Layer 3 of a small transformer language model trained on English Wikipedia (11 layers, counted from 0, width 96).
A neuron adds its activation times its output weights to the MLP's output. To switch it off is to set its activation to zero at one token and run the rest of the model.
A neuron's activation on a vector x is GELU(weights . x + bias), where the dot is the dot product.

Input weights of the MLP neurons that the questions are about. A number n stands for (n - 500) times 0.0019.
n21 (bias -0.042): 582 618 437 482 474 463 431 454 540 364 596 554 563 308 464 631 653 324 455 733 478 853 469 560 491 352 325 569 647 423 729 467 515 561 421 440 157 726 278 721 330 750 528 397 556 376 635 387 325 482 600 593 458 792 649 877 313 775 601 412 663 377 270 438 491 391 543 411 677 574 445 190 418 574 541 518 356 514 469 378 852 296 566 505 369 632 276 390 203 346 583 579 468 632 734 394
n24 (bias -0.030): 477 567 629 374 422 448 440 526 492 370 191 646 386 632 587 587 471 687 405 504 328 739 577 485 352 608 523 421 304 607 550 430 102 446 658 698 622 689 405 553 681 472 408 496 526 292 576 437 777 606 484 440 621 423 543 517 550 496 640 565 449 362 206 593 500 508 339 612 692 552 301 437 571 686 629 443 570 443 361 582 500 519 405 747 403 468 402 138 663 435 389 500 464 695 339 585
n40 (bias -0.041): 418 509 527 698 299 432 578 303 289 407 677 572 694 442 396 452 80 220 812 469 526 540 615 513 726 391 433 452 459 631 333 767 235 684 365 799 596 408 604 508 620 310 307 607 419 271 526 527 607 751 541 385 311 504 415 462 414 509 378 670 676 474 603 642 234 559 505 713 409 670 610 281 740 366 554 482 593 570 456 448 541 400 457 436 602 690 146 667 605 207 491 522 500 682 635 675
n70 (bias -0.025): 590 616 648 867 492 604 365 556 575 500 396 667 410 420 299 442 324 554 898 632 558 529 152 504 527 324 441 352 669 582 533 473 718 604 434 317 579 443 545 527 414 393 526 598 395 487 475 200 386 394 431 745 400 617 704 599 464 470 472 637 487 596 411 525 433 871 267 487 541 395 530 602 679 373 526 467 452 851 408 349 504 360 617 349 564 324 531 772 435 266 550 674 509 517 210 426
n92 (bias -0.029): 294 266 509 500 491 532 459 879 627 565 519 563 662 567 496 427 595 420 531 500 517 531 623 389 401 613 745 543 714 216 561 626 251 369 380 436 639 367 504 622 463 302 454 691 815 737 318 410 504 513 514 587 596 526 616 751 856 728 383 357 37 469 496 504 293 446 458 557 380 619 336 255 500 505 549 517 546 411 478 168 316 461 580 672 524 514 310 430 573 648 852 504 387 369 379 385
n104 (bias -0.016): 581 734 448 504 466 512 475 593 496 462 692 407 371 600 432 581 453 419 419 484 249 634 393 719 614 407 532 403 291 711 269 492 417 621 380 504 707 738 488 445 585 658 360 528 454 382 426 569 420 744 545 488 665 323 300 593 265 416 451 769 520 586 665 476 559 451 315 722 523 442 549 656 443 405 460 492 489 408 618 840 331 260 242 476 357 698 346 484 748 517 328 430 447 516 396 751
n159 (bias -0.021): 471 515 362 756 536 435 465 441 482 640 564 644 342 578 425 391 759 321 413 470 445 647 349 640 465 662 496 460 496 704 526 614 312 617 562 600 602 404 420 292 545 492 477 407 571 382 718 417 485 694 147 477 485 471 448 706 651 564 324 580 428 592 500 530 581 492 240 533 414 581 572 590 428 535 762 705 546 183 471 383 492 366 429 473 654 526 314 555 770 566 555 467 594 439 313 342
n188 (bias -0.018): 564 577 310 534 564 485 368 544 201 311 637 625 476 951 466 472 510 551 404 652 658 458 359 948 209 591 586 693 568 765 295 615 469 384 500 718 682 422 500 435 421 462 436 215 545 714 653 365 505 153 635 353 446 537 223 525 627 567 500 449 361 201 609 694 679 476 344 75 817 539 311 329 555 731 338 421 405 540 486 595 658 564 279 573 309 529 416 528 350 599 560 486 558 461 586 652
n217 (bias -0.015): 450 434 594 571 813 543 577 469 137 602 390 396 679 374 698 536 814 694 368 757 294 555 736 612 367 599 345 586 184 557 780 505 85 491 709 258 523 649 704 517 413 524 231 528 263 395 623 462 640 486 310 331 794 514 495 440 540 556 680 413 382 514 354 230 634 548 322 514 545 466 557 715 388 500 533 482 398 554 528 662 213 346 658 257 485 462 549 905 381 369 559 518 363 557 519 558
n241 (bias -0.024): 270 513 657 397 581 556 653 500 479 491 341 526 556 314 504 455 916 640 483 449 533 487 706 435 634 369 636 652 682 392 101 656 402 322 416 451 467 635 590 612 347 500 474 759 378 613 450 431 547 330 466 640 373 362 496 211 301 713 440 682 393 596 663 424 487 323 343 871 574 596 539 530 618 689 23 571 629 411 358 531 444 570 433 539 477 277 562 525 435 513 570 587 543 496 428 657
n354 (bias -0.037): 442 607 646 353 95 116 438 688 683 468 586 556 124 510 322 842 505 479 602 379 574 495 276 432 590 372 631 471 670 679 485 532 367 224 453 818 520 459 217 656 285 561 490 314 408 387 539 785 596 470 720 344 521 505 394 800 328 687 604 667 694 772 814 680 465 531 463 465 422 604 654 228 524 646 490 692 610 489 470 156 307 485 527 300 533 316 542 599 428 636 165 451 592 838 616 401

Output weights of the MLP neurons that the questions are about. A number n stands for (n - 500) times 0.0011.
n21: 633 521 328 169 438 434 558 557 480 670 575 776 570 513 314 543 547 511 469 608 612 526 656 802 558 754 609 577 572 470 508 736 351 543 353 562 424 546 530 457 376 436 413 234 382 454 519 555 330 359 403 571 465 579 393 554 706 642 695 475 489 332 439 443 650 736 419 516 500 454 562 433 275 488 488 411 515 102 533 447 557 469 549 368 237 482 686 429 587 729 349 554 388 611 650 454
n24: 477 675 637 390 543 418 210 477 402 605 611 523 507 554 689 644 380 346 678 493 564 402 408 483 479 527 574 652 527 513 581 487 479 586 699 500 451 527 468 607 549 536 500 584 584 413 301 562 507 409 625 455 407 445 519 323 421 702 369 478 478 430 477 383 555 414 372 758 198 624 522 290 268 382 578 407 465 547 497 542 445 415 559 318 589 491 595 661 461 472 575 537 610 571 352 493
n40: 380 483 280 307 516 334 496 523 633 406 674 419 464 384 772 275 532 533 391 462 489 443 476 440 411 338 588 797 354 519 483 600 728 298 208 504 386 478 530 620 271 344 585 504 594 575 480 481 504 379 339 534 691 391 511 641 631 477 530 452 423 639 713 744 518 784 366 212 677 339 406 637 618 700 557 624 527 637 652 403 719 559 307 460 500 507 485 327 485 353 534 544 428 673 558 496
n70: 627 394 565 703 653 493 431 457 463 579 97 542 395 374 357 533 555 524 475 310 399 456 448 624 654 574 518 504 545 542 531 354 604 453 616 652 483 745 601 470 504 470 359 378 603 503 425 244 511 386 544 493 318 417 362 611 511 575 493 551 447 595 610 248 290 435 453 447 493 776 483 772 612 493 645 621 447 254 635 412 646 621 366 460 572 461 382 607 648 466 422 608 618 511 519 425
n92: 208 679 344 554 638 532 427 325 714 428 389 531 617 399 609 430 427 774 302 509 465 513 371 447 251 455 527 357 483 338 746 712 612 702 375 387 458 581 380 630 367 493 376 430 450 544 719 473 243 987 578 438 484 571 450 500 565 484 363 718 516 553 480 571 448 484 613 589 710 520 477 380 613 779 459 483 253 447 704 602 480 564 449 448 468 522 396 603 492 622 426 545 365 340 437 393
n104: 549 538 510 464 475 465 525 369 396 357 325 442 623 439 299 404 521 520 369 391 436 820 543 472 234 543 446 460 673 322 695 776 620 542 391 337 158 458 632 384 510 689 722 715 603 662 497 560 482 424 584 402 616 445 543 510 433 452 500 418 606 369 534 493 600 462 570 622 598 535 520 301 530 601 478 434 333 731 493 394 652 414 481 535 416 389 540 450 479 543 405 739 513 414 493 486
n159: 468 528 377 427 442 637 589 365 513 478 738 425 382 479 470 542 445 476 431 520 574 644 438 320 405 409 590 580 484 625 425 577 599 535 352 550 317 494 601 503 354 637 444 575 690 552 176 545 683 569 476 469 497 456 646 396 443 409 497 336 463 590 556 637 438 497 560 635 470 310 295 764 641 497 369 523 466 668 557 668 519 453 500 351 481 538 412 354 540 573 435 446 445 435 540 616
n188: 613 523 398 337 426 584 374 589 582 368 496 551 458 542 427 514 641 321 623 369 443 323 727 306 563 496 446 318 425 523 549 465 537 273 459 347 632 522 450 523 730 248 513 482 444 263 538 520 580 517 448 709 293 622 530 618 399 510 612 272 558 655 418 483 310 570 500 467 464 403 738 463 638 476 615 373 602 564 572 657 541 435 430 548 611 630 664 731 541 480 515 510 459 383 420 569
n217: 432 552 537 356 476 457 318 316 561 362 395 403 508 638 314 722 229 526 543 449 389 391 447 376 479 545 611 616 427 333 657 628 606 794 535 441 304 315 420 383 472 253 386 488 620 439 469 706 579 566 599 404 360 420 606 500 599 488 665 704 496 508 636 589 639 587 765 496 784 331 391 656 611 641 492 694 242 548 496 508 410 645 328 755 642 514 253 480 523 432 393 459 400 593 405 551
n241: 503 561 531 404 227 477 553 637 544 401 480 413 500 511 572 527 487 469 539 263 561 482 480 603 758 493 423 341 239 541 482 426 690 518 487 491 454 439 538 271 408 570 531 409 506 551 490 547 569 490 671 506 294 585 500 471 613 510 447 512 551 527 309 643 597 688 642 521 657 470 441 452 293 457 524 565 587 842 515 513 529 474 360 622 533 677 335 359 452 506 250 460 542 389 424 653
n354: 336 545 579 883 542 375 437 566 397 754 299 590 559 682 539 419 808 328 850 366 500 500 504 424 478 564 496 373 358 476 558 775 125 597 402 387 361 427 363 488 742 412 457 782 627 436 372 227 635 397 349 427 508 658 636 504 760 508 520 461 671 492 447 459 434 479 525 527 414 434 686 556 363 554 96 578 500 236 500 533 768 574 469 604 500 538 440 466 549 480 495 547 481 436 395 463

Each question names a token from some text and the token that comes next. It shows the vector x that enters the MLP there. A number n stands for (n - 500) times 0.0069.

Then comes g, the gradient of the next token's log-probability with respect to the MLP's output, scaled to length 1. A neuron's effect is roughly proportional to its activation times (output weights . g). A number n stands for (n - 500) times 0.00084.

" ", then "n"
x: 427 340 383 747 274 407 405 521 463 268 416 515 660 529 772 350 339 260 312 330 585 586 548 657 612 479 454 724 628 523 624 212 375 514 614 335 417 445 504 433 479 757 361 346 722 730 583 411 551 632 331 559 454 504 559 314 264 377 448 373 550 662 757 703 728 524 705 563 662 583 649 749 456 443 520 392 426 503 484 322 524 391 693 566 600 769 630 366 473 568 233 349 391 470 215 550
g: 176 523 597 601 446 310 293 329 698 640 382 536 392 586 498 618 507 638 443 516 527 518 508 763 437 309 570 570 443 763 515 621 605 340 587 509 505 545 619 335 229 474 523 438 526 443 320 544 664 469 444 575 538 319 563 675 432 553 501 633 482 588 490 325 526 398 450 391 546 590 433 702 678 319 636 530 381 695 606 585 635 552 444 647 371 196 394 496 441 341 452 366 515 525 465 629
Switching off which neuron hurts the next token most? n159

"h", then "ill"
x: 321 294 555 585 304 508 252 490 509 314 395 522 518 560 662 433 360 186 402 397 493 387 528 605 696 529 570 775 629 462 618 258 452 576 647 205 566 495 338 479 681 594 499 351 551 710 435 284 664 541 457 661 329 480 477 218 223 316 568 440 460 445 738 664 819 460 637 576 653 733 586 774 560 492 371 387 606 509 420 406 356 352 769 432 752 649 752 397 402 575 360 408 424 546 489 543
g: 650 607 323 395 573 475 522 521 516 497 437 428 531 543 616 508 507 586 518 407 238 449 651 721 726 425 518 298 699 441 634 412 391 205 526 527 454 514 446 302 471 561 485 533 381 362 404 434 484 490 574 418 251 320 603 380 529 520 472 550 496 343 685 267 587 486 415 207 485 492 566 372 653 592 360 482 617 658 584 729 540 528 413 376 644 690 501 431 722 419 660 677 573 508 553 735
Switching off which neuron hurts the next token most? n241

"ate", then ":"
x: 360 420 554 488 266 419 274 463 593 229 445 635 550 563 827 281 424 366 527 616 641 502 417 683 606 480 579 715 387 581 551 219 275 528 532 261 384 542 327 530 420 649 529 383 449 707 444 414 707 466 357 712 426 472 649 297 343 371 559 274 602 514 652 463 707 415 590 493 669 579 743 798 495 445 515 494 574 412 506 356 442 461 577 555 639 815 859 562 248 579 268 481 444 611 187 515
g: 691 444 686 384 171 391 409 482 391 746 517 609 363 589 483 620 386 400 641 497 410 506 476 587 479 471 351 526 407 347 657 581 341 268 479 550 456 574 563 395 596 382 302 390 476 475 289 252 676 602 556 247 524 636 469 295 402 479 519 547 452 510 591 369 510 384 305 621 610 563 575 466 660 572 634 498 426 485 590 675 603 479 505 695 722 463 465 667 598 516 337 581 683 646 644 461
Switching off which neuron hurts the next token most? n217

" ", then "s"
x: 407 341 376 738 308 470 438 513 495 251 367 501 665 534 769 370 408 257 291 333 570 558 538 642 552 494 439 709 593 504 619 205 334 532 608 323 450 467 487 442 503 807 389 380 671 717 543 401 595 570 314 545 456 552 590 312 275 357 495 412 529 624 769 702 751 483 622 567 657 619 640 773 489 469 501 382 435 487 514 323 484 379 680 530 578 814 674 384 480 538 206 336 392 528 193 588
g: 287 478 388 449 446 529 545 418 409 425 327 362 519 681 672 357 280 305 610 698 529 555 311 497 300 446 555 614 322 519 520 372 510 374 709 584 414 366 559 727 285 552 500 460 708 554 299 419 587 466 557 597 547 504 267 407 430 641 513 459 512 607 362 632 467 659 527 582 129 444 513 577 646 494 717 616 530 449 629 742 709 679 534 439 484 550 559 519 570 472 537 489 597 389 464 453
Switching off which neuron hurts the next token most? n159

" in", then " Ha"
x: 300 302 500 568 210 492 383 506 457 299 392 545 722 640 831 303 388 255 301 401 490 611 499 726 549 576 495 796 536 591 466 239 442 567 406 315 337 386 449 443 514 735 309 369 589 706 531 511 706 498 389 641 564 466 629 276 290 364 426 454 437 544 643 530 709 471 601 679 687 649 694 688 549 484 421 490 554 462 621 303 514 322 682 640 512 889 583 500 495 548 281 406 431 455 230 539
g: 389 455 336 639 637 434 493 373 331 492 672 624 489 524 327 660 636 508 555 192 373 704 641 453 638 477 456 502 416 300 682 629 518 553 369 174 519 425 520 616 696 474 406 309 581 457 399 341 417 514 484 371 439 568 635 565 486 648 508 625 604 518 605 395 675 426 430 715 463 653 475 524 382 501 358 487 455 588 395 580 436 435 729 567 429 385 504 754 686 274 567 393 356 641 538 422
Switching off which neuron hurts the next token most? n104

"ly", then " life"
x: 293 276 467 593 131 333 245 621 502 390 376 532 541 667 839 372 329 375 400 634 711 363 511 547 590 614 511 577 638 543 476 176 408 592 535 429 404 512 417 434 603 648 437 343 467 715 479 436 680 470 352 595 482 603 622 306 384 311 654 299 444 537 596 542 600 439 655 531 894 549 550 807 525 328 586 439 573 380 477 251 561 423 631 541 708 672 671 440 463 509 358 344 541 680 246 652
g: 390 630 515 501 564 553 684 423 617 606 708 594 602 543 688 449 413 345 559 347 338 720 375 360 542 596 430 409 484 466 671 404 481 570 407 569 453 356 601 625 477 676 566 494 558 563 425 600 456 545 550 282 528 506 437 444 423 425 396 768 364 631 304 505 619 405 570 586 312 617 312 361 347 412 615 552 505 474 437 296 607 397 677 292 788 749 367 430 583 549 638 330 480 440 241 502
Switching off which neuron hurts the next token most? n24

" that", then " d"
x: 395 336 572 512 196 407 328 467 635 354 414 570 632 490 929 333 273 334 316 402 545 471 633 615 585 523 474 847 649 432 508 385 321 609 429 214 558 461 442 401 485 637 278 459 630 735 465 564 628 508 349 596 480 549 495 186 500 287 354 431 489 590 685 544 671 532 611 329 712 603 742 770 483 471 413 599 545 350 572 233 598 369 708 698 530 744 652 379 488 565 391 484 491 462 234 563
g: 300 403 220 656 424 361 589 120 709 673 540 410 489 486 378 424 534 763 551 251 496 624 374 497 592 505 676 228 386 377 412 626 601 786 458 477 570 451 609 507 644 587 483 290 401 503 535 589 409 450 393 490 400 502 390 605 480 657 661 539 536 591 481 483 553 468 540 558 597 599 377 636 385 374 484 491 515 589 626 511 557 625 513 527 642 577 408 563 636 179 420 436 562 571 462 387
Switching off which neuron hurts the next token most? n92

" a", then "c"
x: 452 325 303 569 248 380 282 451 475 351 556 426 705 467 684 191 367 299 439 458 589 501 478 630 581 549 600 784 564 471 617 360 408 731 571 380 302 511 446 446 549 803 320 424 598 609 578 422 629 564 322 587 479 509 455 301 299 458 454 349 538 560 708 507 663 492 588 615 852 656 607 660 508 430 373 381 588 311 500 343 520 359 656 666 504 923 663 494 475 489 248 492 306 517 267 691
g: 523 530 547 359 441 426 447 420 425 548 381 476 618 495 462 517 630 394 432 636 501 572 296 658 542 606 606 639 491 545 489 632 523 329 150 592 297 588 505 653 554 273 650 397 667 401 618 519 735 625 374 578 709 451 447 469 477 320 453 570 445 321 268 451 437 572 444 507 293 411 747 508 390 573 699 523 386 642 673 394 482 558 529 320 292 523 561 513 611 400 764 416 535 438 429 735
Switching off which neuron hurts the next token most? n40

"ed", then " that"
x: 340 435 480 592 194 431 290 468 574 237 427 562 595 575 746 294 362 343 329 589 678 446 599 760 658 543 367 746 684 529 686 219 265 605 482 316 447 402 362 560 569 617 457 368 420 715 483 486 597 465 389 634 561 542 699 262 276 358 498 415 511 492 713 574 642 515 662 427 667 560 743 676 496 487 653 499 461 421 510 134 596 342 661 595 616 741 636 421 322 415 266 512 549 532 274 592
g: 265 513 425 587 455 537 488 680 404 507 249 588 616 500 363 519 577 458 514 702 592 669 559 496 528 468 532 580 518 271 563 605 323 513 493 744 637 378 502 385 687 304 388 295 570 413 626 444 378 561 405 321 555 575 389 627 703 435 422 359 428 679 469 545 464 589 577 414 422 340 597 580 527 538 639 316 690 455 600 494 732 508 516 341 320 297 562 431 412 688 538 688 288 345 500 707
Switching off which neuron hurts the next token most? n21

" st", then "ar"
x: 503 248 300 620 373 418 353 584 617 273 413 542 664 555 847 260 322 194 327 401 453 602 503 636 527 614 516 691 669 516 664 222 468 564 568 303 416 401 380 365 610 713 452 459 621 670 489 480 621 569 317 560 452 475 655 259 399 444 412 446 545 572 707 479 682 491 679 517 742 561 634 716 408 520 464 281 416 441 411 376 547 408 621 704 559 783 788 276 495 571 286 380 305 699 280 558
g: 499 505 418 545 378 395 714 584 238 476 522 461 597 453 557 690 717 507 673 459 491 528 578 407 495 613 352 534 216 409 673 462 612 452 380 597 708 582 511 608 446 366 470 503 711 572 492 494 655 280 592 514 646 460 525 518 462 424 256 524 467 551 266 599 464 436 254 553 521 540 552 517 494 469 780 715 351 485 471 675 510 247 611 464 563 569 584 582 320 532 322 431 290 640 294 378
Switching off which neuron hurts the next token most? n24

" his", then " film"
x: 389 293 261 439 259 459 236 534 448 330 446 552 644 476 778 266 265 351 415 518 602 452 539 669 633 543 615 729 539 443 526 258 425 678 424 359 350 337 514 336 464 872 359 438 462 575 578 510 635 622 327 475 390 601 533 321 431 368 454 503 565 644 781 575 861 525 686 562 772 608 538 600 486 357 476 436 677 367 492 242 571 456 646 627 571 804 576 417 518 528 269 441 521 542 353 519
g: 598 541 640 426 591 497 501 501 644 469 563 396 514 673 556 397 450 363 478 547 404 326 603 409 402 516 451 605 671 340 421 814 560 432 660 452 477 710 399 505 287 627 484 444 546 388 223 580 366 258 585 488 621 391 575 348 656 512 496 549 386 516 623 596 283 451 293 623 660 602 567 483 536 395 508 573 340 444 660 394 398 472 510 667 739 463 359 712 329 289 654 694 410 512 592 342
Switching off which neuron hurts the next token most? n40

"ha", then "gu"
x: 434 448 408 679 171 429 273 540 561 363 459 460 564 633 602 376 293 227 422 499 477 318 556 597 584 582 534 737 596 541 587 286 354 683 601 259 545 454 298 519 660 692 378 422 526 790 523 324 554 687 274 698 309 564 445 310 295 307 574 403 438 523 667 628 676 528 672 489 750 446 595 798 400 452 554 540 728 337 538 328 527 471 745 342 581 764 704 445 346 467 352 450 522 489 300 578
g: 489 503 495 470 408 370 454 512 369 518 497 296 224 403 396 512 503 378 430 563 502 665 352 476 541 454 773 577 506 693 309 520 567 567 467 818 470 528 739 555 406 564 731 565 661 375 531 493 377 608 487 505 629 405 608 546 556 533 558 513 445 654 411 453 501 554 517 719 542 674 472 737 212 463 619 389 553 371 281 657 426 466 603 351 473 441 391 554 532 379 345 454 539 589 589 122
Switching off which neuron hurts the next token most? n159

" |", then " T"
x: 457 219 444 521 267 434 394 469 518 313 438 499 706 506 729 433 547 380 304 471 712 390 423 637 509 521 543 775 561 613 531 220 252 447 458 317 482 557 335 374 486 718 359 316 723 850 476 380 767 639 483 592 444 515 641 167 441 348 551 274 450 407 854 578 663 521 621 481 641 604 619 702 496 400 486 514 481 399 509 279 605 458 587 578 490 735 662 503 641 483 234 449 377 651 325 554
g: 579 347 436 316 289 575 450 496 651 110 531 479 425 621 512 652 445 666 466 480 495 760 460 512 559 620 432 496 411 155 577 418 592 479 357 464 356 525 528 611 625 549 431 355 531 472 561 602 392 495 667 618 470 472 412 529 541 577 460 533 501 382 459 557 404 637 443 587 412 670 418 486 530 384 781 631 303 456 426 489 363 508 691 658 773 424 488 512 381 814 379 482 516 555 267 603
Switching off which neuron hurts the next token most? n188

".", then " for"
x: 360 344 538 477 246 554 496 489 580 324 384 609 492 532 788 429 422 165 293 473 604 413 478 577 597 345 518 790 672 606 604 244 297 393 561 253 480 465 351 384 596 646 244 482 608 663 452 466 743 621 425 624 487 498 725 257 424 366 544 407 464 459 749 564 764 538 562 430 697 680 657 622 486 499 409 542 581 354 587 226 608 407 659 475 674 723 809 389 541 427 339 437 336 497 224 577
g: 538 544 379 371 507 651 344 703 644 451 673 591 614 488 444 242 426 449 481 783 585 451 538 539 784 545 599 386 456 668 526 414 449 576 346 500 323 528 679 452 411 291 486 493 612 547 348 582 365 520 248 522 602 554 255 551 688 515 707 488 349 330 497 563 383 693 440 384 527 533 469 592 550 574 666 426 580 432 556 248 349 487 427 578 548 597 460 268 312 472 615 708 582 531 384 438
Which neuron, switched off, raises the next token's probability most? n24

"e", then " was"
x: 334 208 430 583 113 494 277 432 421 269 452 612 636 614 764 438 450 309 454 478 586 444 460 579 692 478 568 743 445 544 680 319 287 529 674 401 410 390 396 440 618 715 441 288 546 701 540 361 520 530 434 577 473 547 654 293 338 296 598 265 533 534 613 571 745 538 613 491 833 590 662 776 481 538 611 426 458 333 422 369 371 427 658 575 674 743 699 515 407 540 256 524 586 494 227 542
g: 588 426 495 411 421 493 467 628 603 561 605 857 563 459 400 760 409 487 536 527 507 421 520 696 466 447 547 627 613 381 580 554 563 488 410 499 242 317 410 521 748 425 675 360 433 489 369 254 582 577 792 452 448 478 403 420 402 448 566 505 516 373 588 474 505 514 472 320 457 543 450 574 433 369 645 539 702 342 660 555 414 314 775 650 495 519 280 374 475 368 673 561 334 684 392 333
Which neuron, switched off, raises the next token's probability most? n159

" $", then "5"
x: 368 284 570 523 297 306 390 533 464 203 363 405 571 637 773 399 324 470 389 459 527 418 587 662 555 528 459 827 621 378 617 255 501 640 517 196 520 552 478 392 491 791 250 506 506 692 437 406 574 682 373 635 246 437 731 334 461 339 468 460 629 579 725 472 713 567 626 600 602 601 791 698 504 507 406 405 552 383 515 228 506 493 600 729 481 716 654 429 447 580 275 516 280 580 195 597
g: 609 400 634 529 732 573 390 692 476 397 297 562 598 448 525 448 539 378 560 442 556 377 420 584 578 409 297 867 542 471 631 462 461 358 515 544 278 620 578 524 447 718 373 678 302 574 679 572 704 475 501 376 255 502 675 360 465 432 377 593 461 503 491 563 546 463 567 515 468 546 552 404 206 450 504 612 513 567 336 613 409 548 198 474 461 506 458 382 492 216 619 515 668 558 673 585
Switching off which neuron hurts the next token most? n241

".", then " Th"
x: 435 360 486 527 262 539 541 525 595 335 428 678 504 581 742 409 420 185 311 542 591 398 480 575 555 376 436 768 617 671 605 285 314 408 541 214 427 376 387 336 609 705 277 439 586 638 454 501 773 684 395 584 561 477 761 265 465 371 542 416 462 506 716 533 815 557 533 424 713 539 622 637 466 494 438 539 576 357 506 253 587 397 618 475 611 778 736 378 486 439 305 449 293 563 133 658
g: 387 486 769 305 674 465 350 488 574 406 618 497 443 475 369 425 476 582 779 424 503 462 732 709 604 661 469 405 474 396 454 822 469 602 390 555 548 249 401 536 614 512 192 510 315 392 483 471 501 641 464 394 662 440 349 607 588 433 605 560 415 310 550 381 305 624 521 328 541 581 673 551 535 418 537 493 588 428 471 457 456 451 556 473 283 479 478 777 452 551 731 528 550 303 478 583
Which neuron, switched off, raises the next token's probability most? n159

"1", then "."
x: 428 323 611 672 309 430 351 435 457 261 347 325 643 700 746 402 330 263 309 548 541 366 601 612 471 454 516 735 554 445 574 379 349 565 681 331 492 489 467 562 564 784 393 394 530 793 508 459 736 572 411 598 340 487 642 317 373 373 492 403 469 492 674 636 779 609 472 467 668 587 746 774 521 430 430 383 612 426 355 363 494 500 696 468 680 839 661 273 310 505 202 402 401 516 236 523
g: 534 574 564 607 369 460 564 572 430 479 322 615 493 411 475 592 340 351 483 456 267 545 421 566 531 451 457 495 536 222 541 382 489 576 572 737 543 389 765 515 562 522 493 798 452 569 710 690 364 482 481 562 661 337 446 532 509 583 517 460 599 355 512 506 482 806 672 123 451 414 415 477 692 453 653 715 310 619 419 376 378 513 623 468 474 612 355 234 475 572 554 517 389 503 424 437
Switching off which neuron hurts the next token most? n217

" El", then "vi"
x: 408 306 468 536 190 387 313 439 590 284 425 425 495 522 702 339 303 186 441 431 664 409 478 738 550 564 590 690 529 550 603 178 375 563 517 239 463 456 555 485 540 681 434 339 596 761 504 328 441 649 368 480 431 463 705 245 388 305 624 425 529 635 595 626 660 626 694 625 761 459 622 623 580 508 434 341 554 455 566 320 650 412 728 531 611 770 678 516 592 430 284 304 693 652 211 557
g: 328 645 400 272 335 621 523 306 597 576 577 532 432 604 389 549 468 572 301 531 421 727 534 342 461 451 555 579 439 604 536 443 565 652 489 644 767 481 612 450 659 355 568 447 512 496 569 392 364 650 570 354 553 507 509 553 371 346 252 606 885 553 426 700 556 497 473 493 629 425 530 505 417 427 447 314 484 307 598 607 682 553 517 346 455 322 392 633 630 548 364 516 406 210 677 536
Which neuron, switched off, raises the next token's probability most? n70

"64", then " |"
x: 434 398 591 518 312 411 277 474 500 244 304 453 720 551 822 354 402 364 330 502 526 423 542 553 620 424 492 701 617 583 516 191 297 426 513 164 401 460 416 586 469 729 566 450 495 765 466 401 703 434 412 618 310 406 766 273 461 414 581 298 510 348 750 542 718 546 585 488 671 526 716 867 441 522 491 396 697 389 425 323 532 651 701 584 598 747 654 361 580 442 322 438 493 516 302 587
g: 649 646 400 578 510 589 420 619 647 592 643 591 310 538 611 502 635 555 236 378 545 536 426 728 506 365 342 492 434 477 530 453 617 347 608 639 573 460 144 516 632 640 486 695 384 623 493 306 515 526 447 388 194 564 532 605 724 582 413 516 603 575 368 455 663 489 407 536 461 484 503 290 426 454 515 541 572 448 487 702 692 542 621 421 418 583 480 330 403 550 315 231 376 421 336 654
Switching off which neuron hurts the next token most? n241

"tra", then "ted"
x: 348 192 408 621 303 442 353 346 466 320 440 485 581 714 652 345 396 263 496 410 540 349 486 796 594 473 670 744 609 493 583 275 435 649 511 196 472 384 246 610 593 686 353 399 479 694 470 574 574 576 358 645 461 536 593 359 311 357 576 342 487 606 648 528 593 516 555 449 836 619 684 596 448 477 576 525 627 233 382 355 609 510 652 494 684 764 730 399 311 648 307 440 563 539 206 630
g: 633 438 556 427 573 482 449 648 570 402 478 699 488 469 519 646 498 411 602 439 635 535 624 406 453 672 514 443 504 468 411 716 577 459 564 684 794 307 471 749 690 544 389 361 601 522 688 361 724 406 419 448 523 490 232 560 456 613 422 208 510 383 490 618 415 392 498 398 529 254 419 636 486 515 400 656 549 411 462 645 325 486 562 421 598 398 593 572 148 309 312 578 553 457 556 395
Switching off which neuron hurts the next token most? n188

" years", then " "
x: 450 345 472 403 264 447 253 758 583 299 418 610 676 557 893 408 345 256 270 656 666 575 484 642 652 466 348 812 715 392 597 260 307 557 436 294 330 485 584 384 542 884 331 480 561 668 555 358 625 422 427 541 379 463 459 399 309 433 530 467 481 584 634 424 735 469 821 469 581 514 608 630 469 531 445 483 612 559 424 341 448 356 560 541 571 779 637 319 579 557 351 320 534 625 253 542
g: 651 610 583 511 659 370 593 720 553 563 390 463 585 460 250 460 581 540 561 550 629 367 642 597 247 430 242 621 462 556 343 248 611 636 178 373 461 481 437 394 353 567 612 583 677 318 588 451 638 471 605 616 577 780 441 365 570 548 512 598 378 487 405 626 434 356 561 403 704 446 513 398 673 469 440 480 493 462 434 451 466 583 284 721 639 362 442 642 448 557 447 636 488 359 459 374
Which neuron, switched off, raises the next token's probability most? n21

" of", then " Hall"
x: 351 382 500 596 207 354 375 508 473 203 392 533 639 557 827 241 335 262 365 489 483 536 521 602 509 460 411 779 617 480 504 238 332 654 470 261 475 436 403 364 619 701 399 411 555 811 463 475 717 510 372 627 645 486 605 258 318 304 510 427 518 487 780 492 688 457 624 574 703 460 717 772 524 479 528 437 653 473 654 263 535 381 702 583 459 780 512 566 507 478 377 499 436 562 300 558
g: 432 211 547 582 480 876 511 585 426 448 626 464 576 482 562 641 553 418 399 489 184 672 498 581 550 351 406 585 392 705 611 489 542 541 462 435 593 473 257 468 481 584 353 507 299 466 441 432 397 409 677 187 402 589 572 515 587 486 543 463 473 808 529 391 595 473 358 608 276 658 355 287 486 414 538 548 494 704 427 608 469 531 628 448 447 515 623 563 712 398 623 492 618 455 581 370
Which neuron, switched off, raises the next token's probability most? n217

"te", then "\""
x: 261 251 447 489 195 353 315 366 448 260 505 441 565 568 795 375 297 183 435 454 670 416 511 678 639 471 650 667 468 374 598 236 386 549 747 387 549 526 383 479 642 728 415 318 467 740 505 471 539 511 374 666 461 523 642 337 353 300 589 458 545 562 633 585 623 537 535 519 759 476 734 650 488 528 587 482 523 384 390 364 490 415 640 476 702 870 732 360 408 569 229 526 577 651 341 557
g: 786 580 676 387 273 413 546 527 522 572 513 513 271 412 525 366 329 357 376 516 482 364 397 525 496 513 296 698 642 784 518 448 464 654 439 506 599 390 775 524 658 586 393 397 586 315 510 478 699 528 449 378 426 429 594 534 335 745 407 500 710 523 414 490 694 500 422 434 723 409 561 607 532 602 473 478 438 529 270 603 362 409 502 546 514 644 520 339 352 371 320 586 616 392 544 653
Which neuron, switched off, raises the next token's probability most? n354